Layer 7 of a small transformer language model trained on English Wikipedia (11 layers, counted from 0, width 96).
A neuron's activation on a vector x is GELU(gate . x) times (in . x), where the dot is the dot product.
The model reads these tokens: "ality" "\", " "thus " "related " "to " "the " "concept " "of " "social " "construction"

The vector x that enters this layer's MLP at each token. A number n stands for n times 0.045.
0 "ality": -7 16 -27 4 -11 21 19 22 -52 -3 15 -8 -8 1 13 23 22 19 28 -16 -13 -3 -9 6 15 -6 2 24 12 -19 10 -14 -12 10 27 -14 -9 -7 9 23 -23 14 -1 17 30 -37 9 22 18 -3 -5 -22 21 -20 -1 -30 -5 -14 22 -10 38 -25 -5 11 53 26 -31 47 17 15 1 1 -37 2 -12 -5 29 16 23 2 -1 12 -5 0 11 -6 -38 -14 18 -32 8 -3 -5 10 2 -3
1 "\", ": 4 37 -25 -14 -4 8 23 18 -5 29 -31 24 2 3 -13 18 -9 -16 55 -14 13 1 -13 9 12 7 18 -1 35 0 27 6 7 35 -26 -1 2 -6 2 5 22 -32 9 4 -9 -26 16 8 16 6 -13 15 1 -2 -10 -29 -2 4 -5 -30 30 9 25 6 -34 7 -10 4 -15 7 24 4 -36 -44 10 -13 -33 4 -23 -1 10 -27 -15 -8 -19 8 -15 26 20 1 -21 2 3 -7 -21 -11
2 "thus ": 10 -17 -30 14 1 -8 15 16 6 26 -39 5 -23 1 4 13 -14 23 17 -12 15 2 30 25 -5 27 2 26 39 5 5 -19 -30 2 -7 -10 -11 1 20 28 14 -19 15 26 3 -14 18 10 19 6 -17 25 15 -9 -35 -16 10 24 -16 10 27 5 4 16 -34 29 -11 -43 11 10 -7 -10 -16 -25 20 -28 0 9 -17 24 25 -10 -28 25 -31 -6 -1 33 -7 19 14 5 -14 32 -29 -7
3 "related ": 11 12 -20 -6 10 47 23 10 -14 -10 -5 -27 12 19 4 6 11 -8 3 11 -10 37 -3 -3 -14 9 20 -16 32 -33 -14 -26 18 -6 -18 -3 0 -9 50 -6 7 -4 9 29 -19 -12 16 5 26 21 6 16 0 -4 3 -23 6 18 -45 10 26 12 -23 -12 -42 9 -3 4 17 -2 -14 5 19 -31 18 16 12 -9 -15 -11 -2 16 -15 3 -43 4 -5 23 22 -4 10 -3 -1 -2 -13 -18
4 "to ": 15 -5 -11 5 11 39 11 -20 4 19 -20 -37 16 8 -1 2 22 -24 9 14 21 18 14 -31 -5 0 5 -14 23 -19 -31 20 -17 5 -1 -28 -21 -10 26 29 0 -4 15 27 5 -2 15 -4 1 15 -18 10 3 10 14 -30 -12 11 -36 9 18 2 -20 -18 -39 20 -27 -34 -11 12 0 -16 7 -20 25 2 25 9 -18 -4 13 -49 -2 -5 -22 8 12 18 5 -4 12 1 5 2 -3 -24
5 "the ": 2 9 6 14 14 93 22 -24 14 10 -16 3 -7 -1 9 -6 -11 10 6 -18 24 -1 -30 -11 -3 -20 -11 6 8 -16 -13 6 10 13 19 -13 -2 8 12 16 11 22 3 -2 -8 14 27 -4 -7 -4 6 3 -18 -7 -1 -6 11 19 11 5 23 4 -15 -3 -24 -10 -28 -21 -2 -24 -5 -20 6 -23 -1 10 17 4 -4 4 18 -45 -10 30 -18 14 -3 22 14 19 -10 1 -25 -19 -10 -1
6 "concept ": 17 -23 -7 -1 3 57 21 0 -20 19 -3 7 1 -29 -1 8 11 6 10 -1 2 26 8 3 -15 -17 -7 27 23 -10 -20 2 -16 -13 0 -3 5 12 15 4 -2 -22 2 26 -1 -19 1 -9 24 13 -25 -24 14 -17 -4 2 -8 2 -48 -16 39 -2 9 -1 1 -2 -18 -26 9 -19 0 -13 -3 -56 2 -12 -7 14 -20 6 28 26 -21 5 -10 5 11 33 0 -3 -20 -12 -3 -16 -1 -8
7 "of ": 3 4 -7 -19 3 57 11 1 1 2 -4 -9 13 -32 5 -5 2 -14 33 12 15 7 -11 -26 -4 -28 9 2 9 -12 -7 18 -24 -6 11 -11 -10 -13 26 24 5 22 12 12 -5 -24 25 -7 -11 9 -11 9 -2 -11 5 -28 -17 8 -42 -2 32 7 -9 -17 -28 15 -35 -15 -15 0 -1 -14 8 -26 12 2 5 13 -25 3 13 -57 -15 12 -22 18 20 20 -5 13 -21 2 12 -7 0 -6
8 "social ": 13 16 -3 0 28 72 8 4 -2 7 -13 -15 22 -18 -1 26 -1 19 2 19 -28 25 -16 -28 -3 -11 -2 -18 18 -4 3 -11 -3 -12 3 10 40 20 26 29 1 13 6 37 -3 -22 19 -2 -12 -17 8 13 21 8 -11 5 -11 1 -26 -11 49 14 -14 16 -32 4 -2 2 -5 5 -10 -7 4 -39 0 18 5 -3 9 3 -9 10 -6 18 -21 14 7 10 9 -19 -3 1 10 -15 -13 -28
9 "construction": -6 29 -25 -9 6 26 40 11 -44 0 18 -9 -5 -2 -10 22 32 5 13 -6 -9 -22 -6 -4 10 -11 40 28 15 -6 6 -21 12 -13 16 -9 2 -2 9 19 -14 2 -13 8 12 -19 25 -7 19 -23 -3 -3 33 -33 -2 -16 16 -23 -6 8 52 1 18 4 27 30 -15 51 27 0 33 8 -30 -16 -12 3 -11 1 22 -8 33 17 -9 12 -7 -20 -22 -15 14 -4 -12 -12 12 5 -10 -13

Each question shows the input weights of one neuron of the MLP. A number n stands for n times 0.0057.

n78 gate: 33 -43 6 48 -5 -13 -17 -30 -26 7 4 -17 -22 -7 3 21 -30 -14 -11 11 -24 -12 -4 -4 27 -10 -15 22 23 28 -34 -25 32 -39 -10 14 -11 8 -1 8 24 -49 10 13 6 -17 10 -12 -1 35 -8 17 30 46 32 -32 13 42 -21 9 7 25 -21 11 -45 14 -9 -1 6 9 -6 -32 7 -5 -1 3 -7 38 48 8 16 14 45 -44 -18 -1 -10 11 -27 -24 57 -4 6 1 28 3
n78 in: -22 33 18 -3 4 -6 -21 10 -17 17 3 -34 18 19 -7 -8 -3 49 18 8 13 -15 14 -8 -35 -14 1 -17 0 -6 29 21 42 20 3 -5 -53 32 12 -53 9 -16 14 -12 -14 -5 -23 -16 1 -18 27 12 -8 -11 9 -37 24 18 2 -3 -25 1 -18 16 -13 11 -17 34 23 -16 3 -7 -44 2 14 -42 1 -11 -1 -25 22 -22 0 20 -21 -3 36 32 4 -7 -11 73 27 -30 8 -22
Its two highest activations, in order, are on tokens 3 "related ", 4 "to "

n219 gate: 35 -26 10 21 -28 -13 -27 4 36 -25 -3 17 1 -17 10 -6 19 14 9 -11 48 -10 -11 17 36 -8 -7 18 31 -33 -18 -3 1 0 20 -6 -15 6 0 -2 5 18 -28 27 1 -11 11 -29 -37 11 52 54 -45 -14 2 -4 -15 41 -16 -3 -5 -7 6 23 -16 7 34 10 -16 15 -6 -19 -3 21 -5 -9 -32 19 -22 3 4 21 18 -14 14 15 32 -7 -13 4 34 -17 -38 1 20 19
n219 in: -18 -19 23 -23 -15 -13 -33 -3 24 10 36 28 24 35 24 -33 -4 2 -1 31 -6 -10 14 -18 -21 6 30 -8 -3 -33 26 -10 -15 21 -5 13 -46 14 16 13 18 34 5 -8 11 -7 -1 -3 3 35 43 -8 -7 -1 -18 9 56 3 2 -23 -16 -20 13 -24 44 21 17 -19 -20 17 -2 -2 20 7 16 -11 27 34 -4 12 22 7 6 16 -3 -10 5 4 30 26 16 -11 -47 17 35 23
On which token does it fire most, and how strongly? 8 "social ", at about 0.38

n60 gate: 33 -10 -5 3 12 -18 19 22 27 0 -25 3 -6 -18 -4 -19 -14 8 -22 -30 39 16 -1 13 15 -11 -8 -22 -32 -18 -30 12 -10 -15 -22 7 -5 56 -16 -17 -42 -9 -37 -34 -41 20 22 23 1 5 41 15 -20 -20 -25 11 -22 30 -5 19 -36 -33 -4 -19 30 -17 30 23 21 -33 -16 -1 10 12 -6 -6 13 -12 7 39 -32 9 13 23 -2 8 -26 25 -7 25 -13 27 31 -7 -1 28
n60 in: 19 -8 0 -48 27 11 -23 -7 8 -3 -24 3 -13 -10 -1 -1 -6 42 4 -39 30 -29 20 -34 8 17 10 3 -17 -27 11 -7 26 -7 21 -47 -32 -28 -14 -4 -5 29 -8 -3 6 9 10 -15 4 39 11 -17 7 -14 50 -22 -31 -58 -31 -36 -19 27 -11 -16 15 26 20 -5 3 4 -4 35 -54 5 7 10 -22 -5 24 3 -13 16 35 13 -18 11 -11 1 3 -9 8 -11 -5 -20 -6 -8
On which token does it fire most, and how strongly? 2 "thus ", at about 0.16

n190 gate: -7 1 31 16 2 -15 22 -20 5 -13 -5 4 10 -48 -17 -27 -17 -5 11 6 8 -9 -36 -33 -10 8 19 -23 -11 9 -45 16 -5 0 -11 22 7 20 -10 4 -8 16 -64 16 25 -1 15 -13 -23 -26 6 30 20 33 3 -14 -15 35 22 -3 18 -4 -13 72 -29 -4 33 10 -14 -23 7 28 -1 12 -1 1 -7 -8 9 -22 -17 -5 20 -35 4 -11 -16 -27 -44 -11 3 6 47 11 -6 -6
n190 in: 15 33 -25 -15 20 30 -1 17 15 -44 -9 -23 22 -29 -39 1 11 17 -2 -29 33 -4 -45 -27 -2 -10 22 12 -11 18 12 -8 18 4 37 -31 -13 -40 10 30 -18 3 -34 13 -25 -1 49 -18 23 37 24 4 20 -11 8 6 -16 -26 -4 35 -16 -15 36 -9 -14 17 -21 -2 -6 9 -24 -24 15 -16 -4 9 -2 5 -10 25 -16 -4 -13 -43 -31 11 10 8 11 24 -8 -38 18 -9 -21 -22
Which token does this neuron like most? 8 "social "

n102 gate: -5 -25 2 -35 13 -8 -10 -30 7 29 20 -26 -22 -12 -3 -8 18 -13 57 1 28 -44 25 -11 16 -7 -33 26 2 1 -42 27 -28 -10 46 9 -8 -22 5 1 -12 39 -20 18 -2 -13 13 4 -19 50 16 11 22 5 24 11 5 16 20 -12 19 1 -59 -14 -20 35 -13 -9 -4 6 14 -22 -8 -14 -7 16 -41 -4 -15 -1 13 25 15 11 8 -12 7 1 -33 -9 -9 9 26 9 -32 -8
n102 in: -13 -70 -13 11 9 -10 -43 34 49 -15 0 -23 -6 -9 -12 -6 8 6 13 -11 -6 2 -11 42 -10 -25 -6 5 -17 1 27 -3 -21 -5 13 -29 -15 -3 -5 -1 7 11 18 13 27 2 -1 -24 27 55 -19 1 -9 14 9 4 -15 -17 -1 -16 -18 21 -21 -19 9 -20 -32 1 -17 -3 -27 18 -3 -5 -2 56 -33 23 -33 -8 -10 -24 -27 16 6 22 30 -2 -44 -9 19 -4 39 -15 35 -12
Its two highest activations, in order, are on tokens 7 "of ", 4 "to "

n90 gate: 6 -14 -1 4 -27 0 -6 -9 -13 -38 16 -4 -8 -19 -8 -9 -47 6 16 -11 -14 17 -15 -40 -20 -9 34 -18 -34 19 -7 80 19 12 -28 3 -16 20 26 13 28 -42 6 0 -14 7 19 -35 -25 26 -20 -36 5 5 6 22 -2 4 20 22 -29 5 23 9 -13 -14 44 -4 -51 -1 -45 -43 28 35 -37 21 21 14 -8 9 -25 27 -6 32 -20 16 -7 -2 26 10 26 19 10 -11 -15 -28
n90 in: 18 2 -39 -21 19 25 -5 18 -10 3 -28 -17 -17 -4 -22 16 -9 47 -12 12 5 1 -17 -10 23 -15 -25 -2 -24 17 -38 -34 29 -5 15 1 15 -61 22 -37 -6 -5 15 -41 -27 12 9 -12 -41 -5 38 11 -29 8 36 -3 -12 -32 22 38 -13 7 -14 -31 31 22 -21 2 23 20 9 5 5 -5 -20 -11 -36 1 -13 -21 -22 -10 19 -30 -19 32 -13 4 -9 -6 20 -32 20 -26 -8 29
On which token does it fire most, and how strongly? 6 "concept ", at about 0.21

n101 gate: 5 20 52 -15 -28 19 -1 33 -30 -11 -17 -8 -12 29 -2 -16 -29 20 -47 -7 12 -17 -14 -22 -13 -3 -17 -14 12 4 -27 -8 5 -12 -30 0 -39 2 -1 36 -32 3 -10 13 26 41 29 -27 -14 -41 -1 -28 17 -22 19 -14 16 22 25 4 38 -15 -7 11 -24 19 15 14 9 6 -63 -17 5 27 24 17 -9 -17 -28 -21 2 23 11 3 12 -39 -10 -24 6 6 41 13 -6 6 12 7
n101 in: -23 -8 8 31 -2 6 -18 20 11 -18 -2 8 -3 23 -32 7 19 -29 -1 -33 32 5 -35 44 -16 39 4 -26 6 -10 34 14 16 -19 -30 7 32 -11 -24 5 24 -6 -30 -2 21 -25 -20 -15 -3 -3 9 1 -32 -18 -28 3 18 -24 10 12 -10 52 15 -2 2 -16 -4 37 -24 -1 26 26 -38 8 -4 50 -10 -21 -4 18 -26 15 -9 29 17 5 -11 -14 29 8 -21 11 -38 -1 6 -27
On which token does it fire most, and how strongly? 7 "of ", at about 0.33

n18 gate: -24 -4 20 21 -29 -14 -32 14 -10 -15 13 -30 2 -12 27 -10 -12 -22 20 -13 1 26 8 -27 26 4 -24 6 -38 37 15 28 -31 -3 -23 -15 5 -8 -28 -8 -16 16 -15 -20 17 15 -5 11 38 7 -3 -33 17 33 21 -10 26 19 12 40 44 8 28 -8 17 -15 45 -9 -3 -8 -15 -13 17 16 -1 -5 4 19 -6 8 -13 -9 -3 24 59 10 -24 -13 24 -1 6 -54 33 -12 29 -28
n18 in: -14 17 -15 0 -31 -14 -7 -18 -10 6 -1 5 1 22 -12 14 21 -30 26 36 -42 -6 -11 14 9 6 -12 -30 -2 -9 11 -22 -18 27 -16 34 -34 23 -24 7 16 -30 11 -22 -18 -22 -47 5 -1 -21 -11 -2 12 -5 25 11 -2 -3 17 -28 -34 -10 -41 -23 1 36 5 -16 -24 28 -8 30 -2 10 -4 15 -7 17 -11 23 -1 -28 -12 -24 -11 29 -5 -52 -3 -15 7 7 13 23 5 -8
Which token does this neuron like most? 6 "concept "

n185 gate: 2 -8 34 6 6 10 42 5 10 -4 -29 6 14 1 9 -53 11 2 -8 10 46 8 -18 16 6 -10 5 2 -6 13 -25 8 31 33 -17 14 -5 -13 2 -7 -4 43 -30 22 -11 1 -13 -28 -21 -7 10 20 40 23 0 18 7 32 -1 1 -1 27 -7 12 -13 1 28 3 -13 22 -16 -10 10 -11 -10 -7 -36 -25 15 -1 -6 -3 -27 -25 -5 41 38 -30 -29 6 -10 -41 -37 17 -29 -7
n185 in: -21 11 22 20 6 -26 25 16 8 -2 -14 24 -23 22 -8 15 -5 -2 -35 30 -9 -20 -1 31 -3 -20 32 19 -5 -4 2 -13 -2 9 12 16 16 -35 30 11 13 -8 9 39 -10 -8 11 6 -16 -5 17 19 -4 -3 11 -3 10 -7 1 -59 19 -46 12 12 35 5 48 -29 -15 -1 -13 -28 -25 -15 30 -12 -3 26 26 -16 -4 9 29 5 -10 51 -12 27 -35 23 -24 -22 -14 25 -65 -21
Which token does this neuron like most? 8 "social "